Layer 3 of a small transformer language model trained on English Wikipedia (10 layers, counted from 0, width 128).
A neuron's activation on a vector x is GELU(gate . x) times (in . x), where the dot is the dot product.
The model reads these tokens: "e " "the " "H" "of" "f" "man" "s " "le" "f" "t " "the " "b" "and " "in " "200" "4 "

The vector x that enters this layer's MLP at each token. A number n stands for n times 0.038.
0 "e ": 19 0 26 40 26 -14 -94 -14 9 0 -22 -13 -11 21 17 -1 -24 -20 7 -25 -9 5 10 -16 -14 -2 -24 -16 23 2 20 22 28 -11 -27 -9 -9 -9 16 15 11 9 9 2 1 -10 25 27 14 10 -26 12 6 24 1 -2 17 5 21 -10 23 -16 -1 -2 -45 6 2 31 13 38 3 -4 -5 -13 -1 -2 -22 20 -10 -6 41 25 19 -26 13 -36 -44 30 -20 9 4 -18 -18 58 24 -9 -4 10 -7 23 -32 12 -10 0 -14 -14 -3 -33 5 -46 33 39 9 39 0 26 -25 -16 20 -15 -22 16 -24 -16 5 14 32 -18
1 "the ": -14 -27 15 32 10 -14 -93 2 10 -23 -2 0 -10 -14 5 15 -24 -15 6 -9 -3 -13 -17 7 -25 -11 -17 -30 31 -24 15 9 11 -11 -34 -8 26 -30 10 -9 12 2 2 21 33 10 12 6 15 -4 -21 -6 12 6 8 -1 -28 24 30 0 -9 -11 -2 15 -35 -1 32 19 3 37 -2 16 -17 -28 -10 -25 11 18 -6 -10 21 29 25 -20 38 -9 4 14 -13 0 19 11 9 64 25 -24 -4 -5 29 14 -25 15 -3 -12 12 -11 4 -28 14 -62 7 34 -32 22 -9 21 -13 1 -21 -4 0 32 -19 -6 -20 26 18 -2
2 "H": -4 -27 0 29 -23 -21 -42 9 -5 -31 -21 21 -10 3 31 19 -15 -42 45 -41 13 33 23 49 -18 -17 -49 31 13 11 19 46 3 -40 -24 6 -1 18 -4 3 14 -19 14 29 23 11 46 -10 -19 -16 -35 -6 4 -3 -7 20 -10 17 18 16 -4 23 22 -20 -12 2 23 32 17 4 -40 -10 -7 -40 -13 34 -14 15 14 -7 3 52 11 -41 5 21 -39 1 -15 15 32 28 -18 31 39 35 -59 25 -7 -18 -8 5 0 3 -9 -24 23 -22 15 -54 11 20 -14 37 4 36 -20 25 -4 -15 -15 36 8 -38 -7 35 15 -11
3 "of": -26 -26 14 17 5 -39 -41 -10 -7 -31 3 -22 26 28 6 19 -39 -25 18 -9 9 13 22 4 24 4 -25 -60 0 -19 21 24 19 -19 -5 -14 19 -21 36 -50 1 5 7 68 24 6 19 -3 -22 -34 -17 -26 11 25 8 8 13 0 -37 -31 5 7 -30 20 -30 46 12 31 -7 -35 -27 -37 -7 14 -37 -18 18 -24 -13 -45 8 28 29 -41 -3 14 -25 17 -12 26 6 -11 -40 -1 44 33 -16 -3 8 17 -22 -5 0 -6 -42 -5 13 12 12 -35 22 42 12 38 13 46 -1 34 46 15 2 -12 7 -19 -20 22 18 5
4 "f": 24 -29 22 36 10 24 -42 -31 44 -19 -4 34 32 69 -11 33 -31 -38 3 -22 25 8 12 16 15 -8 -32 -2 48 -23 -19 34 27 -22 -39 -33 0 -15 61 -30 -2 -28 22 34 28 -23 41 -12 17 -1 -17 5 7 1 22 -8 50 -3 -18 -33 9 1 -7 32 -26 24 39 30 -2 -17 -35 -7 -26 14 -17 -4 22 16 -12 -47 4 33 -18 -36 20 -26 13 -5 -22 36 5 -15 -6 15 42 44 8 -11 10 -7 -25 10 0 -21 -28 15 14 -2 9 -47 17 8 8 14 10 38 6 17 19 10 0 31 -9 -22 -22 20 30 3
5 "man": -2 -48 -4 27 -14 1 -39 -24 1 -9 -25 -17 3 59 -24 9 -2 -36 0 7 9 -14 10 -1 45 -15 29 9 32 1 20 29 50 -23 -67 -16 5 -21 15 2 16 -28 25 58 -20 5 17 38 -9 -38 -30 -19 17 19 27 0 38 27 -21 -35 -4 39 11 35 -61 24 29 22 36 5 -40 -9 -8 -4 4 18 -2 -3 12 14 -6 55 20 -15 2 -34 1 20 -3 -6 29 18 -8 27 27 26 14 18 -5 13 -48 11 6 -30 0 29 -13 -19 -33 -14 -15 3 -43 16 -6 7 28 -25 -4 -14 -16 22 -10 -14 -38 25 41 -14
6 "s ": 0 -27 38 46 19 -12 -88 -14 15 -5 -28 -10 -15 29 0 4 -9 -24 -16 6 -2 11 10 11 -35 -19 -11 -6 46 -10 7 6 8 16 -50 -15 2 -43 14 -13 3 -6 -4 9 9 -2 31 23 -19 -2 -39 14 17 24 5 -30 4 13 -1 -13 16 6 12 0 -43 15 -1 17 5 18 -31 -17 -7 -14 16 -6 8 16 3 -11 21 21 6 -5 13 -14 -6 22 -27 10 30 12 -18 62 14 26 -8 -8 22 11 -29 0 13 -16 -12 -9 10 -24 -9 -62 26 7 14 18 -7 9 -31 8 5 30 -3 29 -3 -12 -46 19 15 -26
7 "le": 5 -48 -4 34 11 8 -29 7 16 -27 -7 26 23 8 2 15 -44 -4 3 8 20 29 8 -9 5 -10 -41 4 28 14 12 -6 8 -23 -28 7 10 -27 18 17 10 -19 21 37 23 15 39 -6 -21 -7 -33 -32 -13 19 2 -26 33 -8 3 -3 8 -9 26 32 -76 22 11 37 -10 1 -23 -15 -17 -13 -52 18 -8 -9 0 -36 23 62 -1 -47 -5 0 -6 32 3 22 21 -16 -16 36 19 23 16 -9 -8 -15 -38 -7 7 0 -5 -41 19 12 23 -34 16 1 -31 53 -3 37 -2 -5 28 26 -46 53 -38 -26 7 33 45 -17
8 "f": 43 -38 14 38 28 29 -35 -24 30 -24 -13 36 24 42 -6 22 -33 -21 -5 -31 10 -3 14 33 -3 -14 -35 -17 22 -13 -17 45 35 -20 -21 -22 12 -20 35 -34 5 -15 4 30 25 37 39 -19 5 -27 -27 -4 5 -3 30 -19 49 15 23 -29 42 7 12 20 -35 19 25 27 -15 13 -34 -5 -18 -8 -24 20 16 16 -24 -42 27 43 -7 -53 27 -20 -7 18 -24 12 -4 -21 7 28 33 8 19 -19 22 5 -16 4 -4 -23 -17 -27 20 -2 15 -42 25 26 14 8 11 42 -22 32 15 7 0 33 -13 -27 15 20 35 2
9 "t ": 13 -31 9 18 9 -15 -82 -9 18 -21 -56 -6 -22 41 19 -3 -24 -30 -26 -7 -24 -9 13 -10 -16 -9 -32 -7 32 20 3 21 37 -13 -38 -34 4 -12 -5 -12 -1 -18 -31 31 21 15 6 8 -8 -15 -29 -22 18 21 29 -28 15 -1 -12 -18 29 15 -2 -9 -37 -5 23 23 8 18 -11 -6 3 -19 -20 2 20 28 26 -9 24 41 2 -11 -6 -30 -34 20 -32 21 14 -24 8 49 29 -17 -6 3 4 26 -37 13 -5 -5 -12 2 22 -40 8 -50 12 42 15 21 0 19 -8 0 2 -5 -2 12 -18 -43 -22 10 22 -7
10 "the ": -19 -32 15 32 10 -12 -94 11 5 -21 -3 2 -12 -11 1 13 -23 -13 7 -9 2 -9 -15 5 -21 -9 -18 -27 37 -25 14 10 16 -7 -42 -7 26 -31 12 -8 13 3 -4 25 32 10 13 7 14 -7 -28 -2 16 8 9 -10 -28 21 28 2 -9 -12 6 11 -34 1 32 18 3 39 -4 12 -13 -26 -5 -23 15 15 -5 -11 21 26 23 -23 37 -4 6 14 -8 0 18 5 8 62 25 -26 -1 -9 28 17 -25 17 -4 -17 10 -5 -1 -27 7 -60 6 31 -31 17 -6 20 -21 4 -23 -4 1 40 -19 -6 -19 29 19 -2
11 "b": 13 -24 50 47 8 -37 -34 -4 18 -24 -17 12 1 46 13 25 -54 -17 -10 -32 -23 56 -5 10 -5 13 -32 -9 56 -29 -5 50 34 -18 -32 -21 1 -17 12 9 45 -16 9 42 23 -10 33 -14 0 -26 -20 4 -2 -11 8 13 16 8 38 -16 26 6 19 19 -39 -9 41 17 14 35 -30 -25 -22 7 -22 25 -49 10 0 0 13 29 -9 -48 12 15 -10 -7 2 1 13 10 -18 28 14 21 -26 -22 31 -1 -9 14 38 -13 -7 -1 -9 -7 46 -49 44 22 23 33 -15 34 -33 10 22 2 -9 18 -2 -21 34 26 36 -5
12 "and ": 2 -24 28 26 -9 -6 -81 -14 18 -21 -22 -5 -18 18 3 1 -19 -20 -17 -18 -8 26 1 29 -28 -3 4 -34 4 1 8 5 23 12 -12 6 -14 -33 21 -7 0 -14 -21 33 20 -16 23 4 -5 -9 -44 -26 26 -4 14 -29 -11 10 10 -3 -2 -16 -16 5 -32 17 18 13 31 26 2 -22 3 -39 -14 1 4 11 -2 -23 17 50 29 -18 22 -18 -23 9 -16 1 30 16 -38 63 23 -24 17 -9 7 17 -25 -9 28 -8 -16 -4 -20 -33 19 -56 24 66 -22 5 11 6 -38 -16 17 -5 -20 19 -17 -15 -38 5 21 -10
13 "in ": 10 -36 1 15 -8 -43 -69 -28 15 -19 -45 9 -18 50 4 16 -10 -34 -1 -12 -16 -2 -12 23 -17 -37 -8 -35 40 -37 22 -16 34 0 -43 -13 1 -15 14 16 2 -5 -40 38 34 4 29 -10 -14 -27 -16 -14 19 22 24 -27 0 -22 17 -20 -14 0 -7 1 -29 8 40 20 2 30 8 6 1 -10 -5 17 19 12 -4 -19 34 33 30 -14 33 -29 -35 27 -34 2 30 -16 12 37 23 9 -29 -17 -4 13 -30 0 11 -4 -12 -30 -14 3 -7 -54 38 38 11 39 -7 24 -36 -13 2 3 -13 -10 -25 3 -18 4 34 -16
14 "200": 5 -43 13 58 1 10 -54 -33 13 -4 -18 22 27 4 -14 -5 -30 -26 -5 -10 -37 -1 -14 58 0 11 -2 -1 47 -13 8 26 2 30 -54 36 -32 20 6 31 -5 1 -9 16 8 -21 34 20 26 -53 9 24 30 -1 15 -13 20 -3 17 -24 14 0 -2 19 1 28 30 44 -24 5 -5 -31 -22 4 -4 -14 34 -5 -10 3 17 46 46 -16 22 18 -7 39 -18 -30 11 20 -39 14 7 -51 -23 26 0 -26 -37 -7 11 24 -5 -20 -15 -7 -20 -35 12 43 -13 12 -7 42 -7 20 27 -2 -44 8 13 -9 20 44 17 37
15 "4 ": 5 -58 -1 43 18 30 -61 -15 20 4 -7 -13 -22 24 5 17 -46 -48 -2 10 -20 9 6 6 2 -15 12 -10 39 35 12 8 -6 32 -65 -10 12 -12 23 15 15 17 -36 8 24 28 32 -16 -11 -12 -9 -2 11 -5 28 -28 22 -28 -18 6 11 -22 -22 14 -48 -13 -31 25 13 59 12 -4 -5 -12 1 38 -19 17 7 -13 6 31 16 -21 10 -17 -49 10 -21 -30 43 36 -35 48 11 -22 -1 -25 -16 11 -22 5 8 25 11 -23 -5 17 -26 -51 26 19 -25 35 11 25 -32 2 26 -9 -11 29 -3 -22 26 5 21 36

Each question shows the input weights of one neuron of the MLP. A number n stands for n times 0.0056.

n43 gate: 18 10 24 32 -7 -37 -52 18 4 16 23 -16 -14 -3 -6 14 18 -10 -3 23 16 -24 -10 -10 -1 -11 -21 -5 16 28 9 -11 15 10 0 -11 -16 -15 -13 -12 -18 0 16 -6 1 -6 8 -5 -48 24 -21 -15 -15 24 8 1 -4 -5 -18 -5 1 -20 -9 12 -13 8 -51 5 2 4 24 20 6 10 57 4 -15 -24 7 -13 25 11 27 33 36 -5 -29 -3 -24 37 -22 2 38 20 12 -2 -31 -21 14 19 -4 -3 -23 -1 -18 42 25 -20 -1 29 4 31 47 1 20 -3 -11 -18 12 28 -13 -14 1 -21 -5 -18 12 -1
n43 in: -6 9 -13 37 1 21 2 20 -28 11 -2 -30 -41 5 -18 3 4 1 13 -10 6 -35 -24 4 -14 -36 42 -18 15 1 -1 -13 -1 1 -13 6 -31 -2 -15 -30 -20 5 -3 -7 -2 -15 -30 23 3 36 22 10 16 11 16 -18 16 -12 -9 -23 -3 25 0 -7 19 31 2 -4 10 16 4 35 22 -30 25 -23 -3 13 23 -19 5 38 50 -4 -11 -17 1 -28 -8 2 4 -21 -3 22 11 36 -2 -7 1 -6 -39 1 5 -11 -3 28 1 -12 0 -8 -37 -26 32 16 -9 -12 -14 25 -6 8 13 27 -16 -11 -8 -12 12 32
On which token does it fire most, and how strongly? 6 "s ", at about 5.5

n96 gate: -10 14 -14 12 9 21 0 -37 -12 21 -19 30 9 60 32 -3 50 -5 22 46 -41 -16 30 2 1 35 -25 22 14 -27 3 15 -4 13 9 26 16 -10 45 3 -18 42 7 -5 31 15 -27 -13 8 9 24 -23 28 1 0 8 -22 7 -15 -7 -2 41 -3 0 -20 18 36 36 20 13 1 -14 0 -22 3 12 43 11 8 -12 -21 -18 -3 23 -20 -16 -9 -28 45 3 1 22 -30 25 -1 -12 -23 -16 27 -6 29 -26 9 47 -33 -2 29 -48 -11 -14 12 7 -4 15 20 -33 13 15 -32 -34 7 3 12 26 -1 -19 -22 -10
n96 in: -20 23 2 -6 -27 3 7 -9 -9 52 3 15 -9 0 8 -8 -26 -16 13 -6 47 -6 -8 29 6 -25 -45 12 31 -41 10 3 -5 -13 -8 -34 9 -2 10 -10 29 40 5 14 12 32 21 1 16 32 -42 26 -24 -2 -8 -23 -12 -8 -28 15 -17 -7 -15 14 20 -47 -14 -32 -5 -17 31 1 -40 8 13 -33 -59 6 6 1 16 13 39 5 13 1 7 7 10 -27 -47 -13 24 18 5 20 -29 5 25 47 -8 25 9 -7 15 21 20 27 -12 22 -11 23 -4 21 9 11 22 35 50 28 -12 22 -45 16 -22 23 5 1
It fires most on token 4 "f"

n185 gate: -1 23 -13 8 -16 10 23 4 -46 -10 37 -3 49 6 -24 -1 33 -33 -21 -1 5 1 2 1 19 37 -15 -2 7 3 45 15 12 29 -20 0 6 15 -4 21 16 -14 -19 -4 -18 -8 15 8 -1 33 -8 20 36 49 11 17 -19 16 -16 -35 27 32 23 1 -13 -15 -23 -12 13 -41 -18 -26 36 26 -17 2 2 -15 12 19 -9 3 -19 5 -7 27 -9 -13 -14 26 -15 -10 -6 -29 -33 -11 2 12 18 0 -13 -17 21 26 -5 -5 -15 -23 -4 -28 -37 14 -11 -14 23 9 -30 -14 17 29 22 6 21 -35 4 -51 -12 -27
n185 in: 10 12 32 14 -26 12 -16 13 -44 -29 4 -56 -32 -23 -35 -7 -4 -26 -22 21 66 -1 14 -5 -35 -22 -6 14 26 19 14 12 2 33 5 2 -4 -26 -11 37 10 -10 -27 21 -31 -9 22 2 9 2 50 -52 -2 54 29 30 -39 27 -1 -85 35 29 -4 52 -13 6 -27 -21 9 -11 -11 3 -18 37 37 7 61 -14 26 28 -7 -22 -2 5 -7 16 17 -7 0 16 -47 -25 1 -44 -44 29 -15 -18 40 38 -28 -7 11 15 12 4 -27 -19 25 -22 0 66 22 -9 16 11 -47 36 25 -3 -7 13 16 -79 18 -7 -2 -25
It fires most on token 3 "of"

n21 gate: 6 -18 3 15 2 30 40 -23 17 -34 -18 -17 5 -19 -8 -18 -7 10 -17 41 47 3 14 34 13 6 13 -6 -17 32 22 -29 -27 -16 -13 -34 -32 -9 10 -2 -44 14 -58 -5 -18 54 18 -7 -15 -30 -5 -16 26 16 -32 18 -3 7 33 -23 -9 6 -23 -29 23 -21 -19 -26 6 18 -31 8 15 11 7 27 -26 -10 2 -28 -16 -2 17 -12 -23 -7 25 -14 20 -54 20 -22 -16 1 -1 -3 19 -5 -14 26 9 7 23 -11 35 -21 8 -27 11 -23 7 -46 -3 3 -2 10 8 -12 -4 7 21 -32 -1 -46 -17 5 46 9
n21 in: 27 -26 14 -15 19 2 -14 19 49 -6 31 -50 7 22 -24 4 18 -35 29 20 22 16 34 -15 -8 13 4 -21 24 -17 -9 17 -7 -35 -1 -15 -17 -49 12 -26 0 3 2 -26 -46 -6 -2 -29 15 -17 12 -32 13 8 12 32 4 -20 23 -15 -58 23 3 -15 12 -53 17 -21 28 -6 -26 -12 10 -1 -11 23 26 8 -1 -52 5 -5 3 -16 -22 -14 34 35 6 -31 32 -40 27 -32 -13 -9 43 17 -1 -29 3 30 9 -3 8 -25 16 -9 -1 -30 1 -32 -3 -1 -33 -21 2 -42 -21 -2 -6 -5 15 -27 -1 -25 -22 21
On which token does it fire most, and how strongly? 5 "man", at about 0.46

n1 gate: 10 4 22 -25 11 26 23 15 46 2 -43 16 12 1 8 18 47 19 42 2 -22 24 -6 1 3 -7 -27 -26 -14 21 -4 -1 18 -45 5 -3 -9 56 -4 -14 1 -24 -39 2 8 -4 25 14 -22 -6 -17 4 3 5 -16 -2 6 1 21 24 2 -19 5 -56 -33 -5 -1 -2 1 -1 -24 -11 15 -2 6 1 -23 -20 24 36 41 -20 25 1 15 -3 8 38 -20 4 -21 -3 -10 -1 6 -15 4 -38 10 27 -9 3 24 -10 -31 -22 36 -25 1 33 -40 13 -22 -12 14 24 1 -18 -15 -18 -12 -11 30 17 -11 18 4 20
n1 in: -6 -29 -7 23 -4 -6 -11 20 15 23 -40 -8 21 20 -10 18 11 37 53 -8 3 -1 -20 -12 -18 14 -16 15 -15 3 18 32 -5 -4 43 54 -3 -34 -9 -10 -32 5 -19 -16 1 21 8 -3 -23 -6 10 -11 -4 -15 -23 22 -35 20 4 21 5 -16 -8 14 15 -11 -16 3 -7 43 9 -18 1 -3 -19 9 14 -5 -15 17 28 18 -10 18 20 21 -11 8 -22 16 7 -12 -25 -12 -28 -26 20 -35 -1 5 3 10 -7 -10 -39 26 -14 36 -23 10 7 2 -12 -13 -12 -30 -11 -33 -32 -53 -34 -31 12 12 37 9 -11 -5
On which token does it fire most, and how strongly? 4 "f", at about 0.47

n127 gate: 31 16 13 -7 23 -2 -4 -13 41 29 -34 7 16 -15 -18 -59 17 9 5 10 -9 31 4 -5 -45 12 -29 12 5 12 27 -9 -20 12 -21 -21 -33 6 -12 19 21 48 -44 7 17 45 -26 -18 14 3 20 5 -23 -31 -30 49 23 19 36 3 3 34 -49 -37 -34 -2 6 27 31 -11 16 -1 6 6 -8 -5 -5 6 -34 -4 25 -29 32 -3 15 43 -7 -6 -17 -8 -12 -17 -12 12 -12 6 -36 4 7 5 1 -3 43 -7 10 13 -9 10 0 -8 15 -26 28 -9 9 -20 19 11 -1 1 44 35 7 -1 9 -8 38 -33
n127 in: -26 3 -2 -39 4 -10 36 -38 -43 -41 -12 -10 10 -12 -18 3 -3 7 10 -45 -5 19 -12 -46 8 -9 15 -7 -39 18 -21 11 16 -43 7 -4 4 15 2 -21 6 6 3 12 19 16 13 29 35 17 -25 -3 13 -15 8 11 0 -47 -14 -50 -5 -6 -8 20 -15 -15 10 -16 5 9 -18 -17 9 11 -17 60 4 -5 1 12 -4 36 33 30 1 -15 33 23 -8 16 24 -1 41 3 -11 7 -30 24 -14 -3 -40 -17 -3 -28 20 -43 -5 10 -19 -5 8 10 19 -1 7 5 4 34 6 33 -11 -1 5 -3 9 36 -4 42
It fires most on token 11 "b"

n8 gate: 4 8 40 4 6 -17 12 20 -17 25 9 19 8 16 28 11 -27 45 -2 6 -20 -23 -13 -20 38 19 -27 -9 -9 -19 1 -50 4 -5 -13 24 57 -7 16 -9 -13 -2 -25 -10 -2 21 -3 42 -13 -46 0 2 21 -13 -7 48 8 32 29 4 10 -17 -8 62 3 -30 16 20 17 -29 16 70 18 -21 -21 -10 0 -29 41 2 -27 -44 50 31 -37 23 -1 -28 4 53 -8 -1 46 42 -19 -8 41 -1 26 16 1 -1 19 -35 -17 16 49 -28 28 23 4 -20 -31 25 -17 2 13 21 13 32 7 4 21 -22 -8 6 5 -4
n8 in: 29 -17 -16 15 30 -13 -13 -17 -20 -12 -1 -55 3 -9 -9 -19 -6 -6 1 22 35 -6 -34 16 -38 -16 -18 -26 -16 -9 18 58 2 38 27 -9 -32 -1 -15 3 22 -6 22 -1 10 -4 36 4 -2 44 -4 -7 -27 0 27 6 -17 26 -1 -15 -51 -36 -32 -41 22 -5 -28 5 -15 -7 -26 -47 -42 17 10 -22 1 -8 -70 -1 17 59 -6 8 4 15 15 -12 18 -4 -22 -1 -6 13 -10 -3 -44 28 -7 3 -18 1 26 1 -33 14 -46 -25 -19 -12 -22 59 -13 -14 -7 -2 34 -26 -6 5 -41 6 7 -18 28 -2 -19 -6
Its three highest activations, in order, are on tokens 1 "the ", 10 "the ", 3 "of"

n309 gate: -15 35 3 44 -25 -7 4 23 -5 -6 4 38 -11 -31 17 13 -8 -19 6 31 -24 -32 -27 -35 1 21 29 19 -17 20 0 5 -30 -9 -10 53 -1 5 -10 16 -36 -26 -29 -12 -15 -27 2 -25 16 -12 20 5 -7 34 7 29 20 -1 38 4 -40 -8 37 3 3 5 21 1 -51 -35 -19 -25 23 -34 -1 -32 -5 35 -9 -19 30 -6 -10 -56 31 -4 -12 18 -6 11 -24 2 14 -16 -5 -18 1 -16 7 22 19 3 -12 26 -26 2 18 -3 0 -5 -15 -9 3 20 41 -46 -1 -33 69 37 10 -19 6 -28 22 -33 -13 -5
n309 in: -1 -27 -9 -51 10 0 -19 -22 -7 -15 -9 -59 3 -4 -26 15 -19 23 4 -23 8 2 8 -30 -25 -18 1 -9 22 -17 -7 -5 7 22 -12 1 30 4 13 9 -16 39 17 2 40 19 -26 -6 -17 20 8 -35 18 -24 -8 -11 -35 -34 -29 -7 23 10 0 7 6 -3 -13 18 38 18 15 1 21 -1 -7 26 -2 -18 -10 68 -9 24 -23 6 10 37 -1 3 19 -43 21 23 -23 -14 -17 42 25 15 19 -24 2 17 14 -6 12 27 -8 10 1 -17 4 -7 -8 -8 -7 58 14 8 -9 -15 35 19 19 4 -3 20 -13 27
On which token does it fire most, and how strongly? 8 "f", at about 0.16

n12 gate: 1 -3 -23 -7 -6 18 34 0 -6 16 -47 38 -16 1 27 -29 -11 28 -1 -14 29 0 -14 52 -39 47 -15 -28 -1 16 -14 -4 19 15 -3 -7 -6 -20 -45 5 -12 7 -30 -5 -34 23 -8 -17 -2 -5 9 -36 27 -7 1 27 15 0 -5 1 -17 31 0 24 -3 -3 8 -8 52 15 -40 -24 -2 28 -14 3 -13 19 -10 17 -8 29 16 30 9 32 -14 21 -36 -14 -3 26 20 -16 11 17 -43 -16 2 3 -49 -33 28 -11 3 -15 -9 36 -30 6 -3 8 22 6 -9 1 -14 -16 15 -1 -5 10 24 51 15 -30 -11 2
n12 in: -3 25 -31 3 19 -3 -11 -1 -1 -11 32 -4 -20 -15 7 26 5 11 -49 -13 9 23 -14 -2 13 -2 10 20 8 24 12 -4 14 -9 -12 -10 -38 1 -19 18 25 17 3 26 30 2 19 6 -5 -6 10 0 17 22 -10 -15 26 -5 16 -10 39 19 30 21 31 5 12 20 34 33 -4 -18 1 9 -19 16 -11 -26 -14 31 -5 -44 5 21 23 24 15 2 -10 1 -42 -16 -17 20 -13 39 38 42 -22 -26 -46 -9 55 -4 16 5 -16 -25 -26 -36 -6 -21 2 -3 9 -12 -9 8 -29 4 41 -21 -37 -7 -40 -23 27 -38
It fires most on token 13 "in "

n295 gate: 8 24 -16 7 30 8 -30 -51 10 27 -7 -17 -5 -31 -42 6 12 27 36 -16 15 -2 -20 -8 -28 -28 40 21 39 -5 28 -29 -20 7 17 -53 -7 -23 6 6 -25 7 50 5 19 -35 -25 8 -11 42 -22 28 15 -27 9 -17 38 22 -1 -46 3 9 -20 -42 -14 -38 -3 -16 -18 -28 9 8 -14 25 24 34 7 4 18 4 13 -4 28 5 -9 -15 -35 -20 45 -22 -42 -5 -24 12 20 13 9 2 29 -8 16 -14 -24 7 33 -4 6 31 -49 18 -17 18 26 20 -52 -5 -20 -6 40 -11 15 17 -49 -14 23 26 9 10
n295 in: -34 3 21 15 10 38 -27 -6 -1 -5 2 -23 -3 -13 19 3 6 37 -3 6 26 -50 -11 -23 2 8 -16 -1 -24 -27 23 44 14 44 21 32 5 8 -14 -10 14 -34 -33 -20 24 -6 25 -5 -9 31 -7 9 23 38 10 22 -3 -10 -17 -26 6 56 14 46 10 0 24 -17 14 -31 -16 -36 -20 8 -16 2 12 -47 1 -16 -12 1 -29 10 3 -1 -9 21 -11 -56 5 -13 27 19 -14 -13 18 12 3 25 26 -23 -5 -15 -6 -5 15 -13 31 -17 62 -28 -4 20 12 -12 23 2 61 7 11 -17 -1 -18 -33 -13 -18 12
On which two tokens does it fire most, strongest first? 6 "s ", 0 "e "

n172 gate: -25 49 -15 -36 -6 35 0 -1 21 39 38 29 9 -1 -1 -55 8 17 -39 30 -15 6 4 8 11 -1 8 9 35 -9 31 45 13 37 40 13 45 -26 4 -48 26 -22 -3 -10 -15 -39 -9 29 9 -16 1 -8 -33 12 -5 -48 9 1 -6 31 -3 -13 -5 -24 -23 3 -4 14 -2 38 -10 -5 5 7 -18 -6 -23 51 45 -16 -13 1 28 -31 58 -7 -52 3 -19 1 -41 -9 -8 6 27 -14 -12 27 19 -18 -27 0 -24 8 -26 -34 -7 -57 -18 -19 -26 1 15 -1 21 -15 35 -31 -1 -15 -13 19 21 6 17 -20 -16 -1
n172 in: 36 39 -15 -10 -4 -41 -6 39 3 -29 3 62 13 15 51 -17 12 30 -55 -18 17 30 50 -26 -6 -10 14 -3 29 -1 -44 14 11 -14 -12 5 -25 -24 1 -21 2 -15 -3 -15 -4 28 -15 -1 2 -16 -6 19 -40 5 8 -20 -12 -7 8 -9 -16 -39 1 -14 11 -34 1 -20 -33 31 -7 -44 10 19 -5 28 10 16 38 -28 22 14 5 -14 14 -33 -7 28 -38 -35 -8 11 31 -19 13 -6 -1 5 40 -7 14 13 -1 -1 -42 -46 16 -12 8 3 7 13 -39 -27 14 -17 5 18 11 7 27 0 14 4 -10 8 -43 -4
It fires most on token 9 "t "

n104 gate: 25 -46 -49 -9 27 38 2 21 -17 -5 17 -1 -6 27 11 23 -8 -13 41 -14 3 17 -5 -13 33 -10 -4 -1 -13 30 -1 8 -2 -3 15 -17 7 -6 7 -1 7 35 24 11 -3 -2 25 -5 -14 -13 -12 24 -8 3 35 30 -14 -39 11 1 7 30 20 19 -3 -13 -26 1 12 4 -32 -17 1 -16 -9 21 -20 12 27 33 -64 -10 -3 22 27 -44 6 -25 9 9 16 23 5 -19 -14 26 -1 7 10 0 40 4 8 11 1 -43 8 -14 -8 34 -25 -2 -7 17 15 -28 -7 22 -37 7 -56 -11 29 29 3 8 21 4
n104 in: 28 19 -27 -7 25 -22 14 16 -3 -4 4 1 -14 0 23 5 -11 -32 24 -26 -7 -13 -20 0 -9 -8 -19 11 23 -15 -25 19 -30 -25 72 -46 -24 2 14 11 19 10 28 -5 21 1 36 -6 -3 13 25 19 36 8 59 10 -9 -17 -25 24 -9 9 -29 13 -16 -38 5 23 -13 -37 13 24 -25 15 8 18 -44 11 -14 -8 19 0 -31 -14 -3 -11 1 -9 -4 23 -18 -25 -3 9 32 -17 22 11 14 17 0 -26 -12 -4 -40 2 -6 9 5 22 47 -3 38 -56 -12 36 9 -4 28 11 1 3 -23 -33 21 -3 26 9
On which token does it fire most, and how strongly? 2 "H", at about 0.41

n296 gate: 26 15 4 11 10 -41 -7 -23 -17 -12 59 9 18 -22 19 -27 2 -6 -14 -21 -11 32 22 -1 -7 4 20 -15 -6 -21 -14 -2 -39 -18 12 -16 -12 24 -7 -13 -33 -12 3 3 -18 6 -17 11 9 -6 14 -22 6 -16 14 4 -7 31 4 12 53 16 -16 -2 2 34 12 -16 -8 12 20 -14 23 18 2 -20 11 22 7 44 16 -21 -15 -11 -17 -25 5 -10 -47 26 -49 -11 -14 19 15 7 -34 -20 -2 -5 -41 -21 11 -7 17 -32 12 -22 6 10 -31 16 18 2 10 10 -59 -46 -24 5 -29 5 -4 -1 -24 15 -11 5
n296 in: -16 -9 -26 30 22 -4 -23 51 1 9 6 -48 19 -31 -16 12 25 16 18 -8 -6 3 54 7 4 -23 2 -5 17 -31 -26 5 5 17 -7 -19 -1 46 31 21 11 -11 -8 -27 7 34 5 8 -7 -21 -10 21 35 34 22 -19 3 -32 -4 -6 7 -18 -31 -13 18 -17 -47 13 -17 31 -27 46 -36 -32 17 -6 -8 -5 -24 1 -18 -21 -30 11 6 -21 23 3 -3 10 13 -34 -9 -12 24 -4 16 14 -3 -18 1 36 -12 22 1 11 -29 1 58 -17 9 -6 1 24 1 -17 9 16 -8 2 17 -15 -6 -15 -24 -28 37 4
On which token does it fire most, and how strongly? 0 "e ", at about 1.1

n101 gate: 2 19 9 13 -22 -31 9 1 9 -3 -15 -20 -12 14 6 -49 20 10 -8 -12 21 -13 -27 10 -28 -10 11 -22 10 -8 7 6 -3 -2 -36 25 -3 -21 -53 -16 -6 -1 -10 20 11 14 -12 -38 -21 13 -39 -13 -25 -12 -17 -26 -1 -1 -11 -1 2 -58 26 -16 15 -11 16 15 12 -27 -20 -28 5 40 -9 27 -26 8 -7 14 4 -1 33 7 7 -23 -27 10 -18 33 -36 29 5 13 -5 2 6 -5 -18 8 -12 23 9 -31 -16 -3 12 11 9 13 4 9 7 14 -9 -6 -35 30 26 10 -4 -4 18 36 -18 -25 -10 -45
n101 in: 3 21 -35 -22 7 7 7 -26 -8 20 -20 -23 -39 11 1 -16 -12 2 -1 -4 -34 -2 6 -10 -8 -20 -1 -16 -34 1 14 -19 10 4 8 10 13 -45 -12 17 24 -28 -5 -3 -21 -5 -4 21 31 1 -25 -24 9 2 3 -3 15 -6 4 -39 -13 27 -13 -18 -22 -31 -5 6 -40 15 -31 -20 -19 -3 -6 -25 12 17 5 42 37 -39 17 -22 -4 19 12 40 -9 -11 -22 -2 15 -16 21 -16 10 31 8 35 1 24 55 -19 -17 -13 6 -32 46 15 20 0 12 -2 26 -22 -3 35 13 -7 -15 -8 2 19 67 -41 12 16
It fires most on token 9 "t "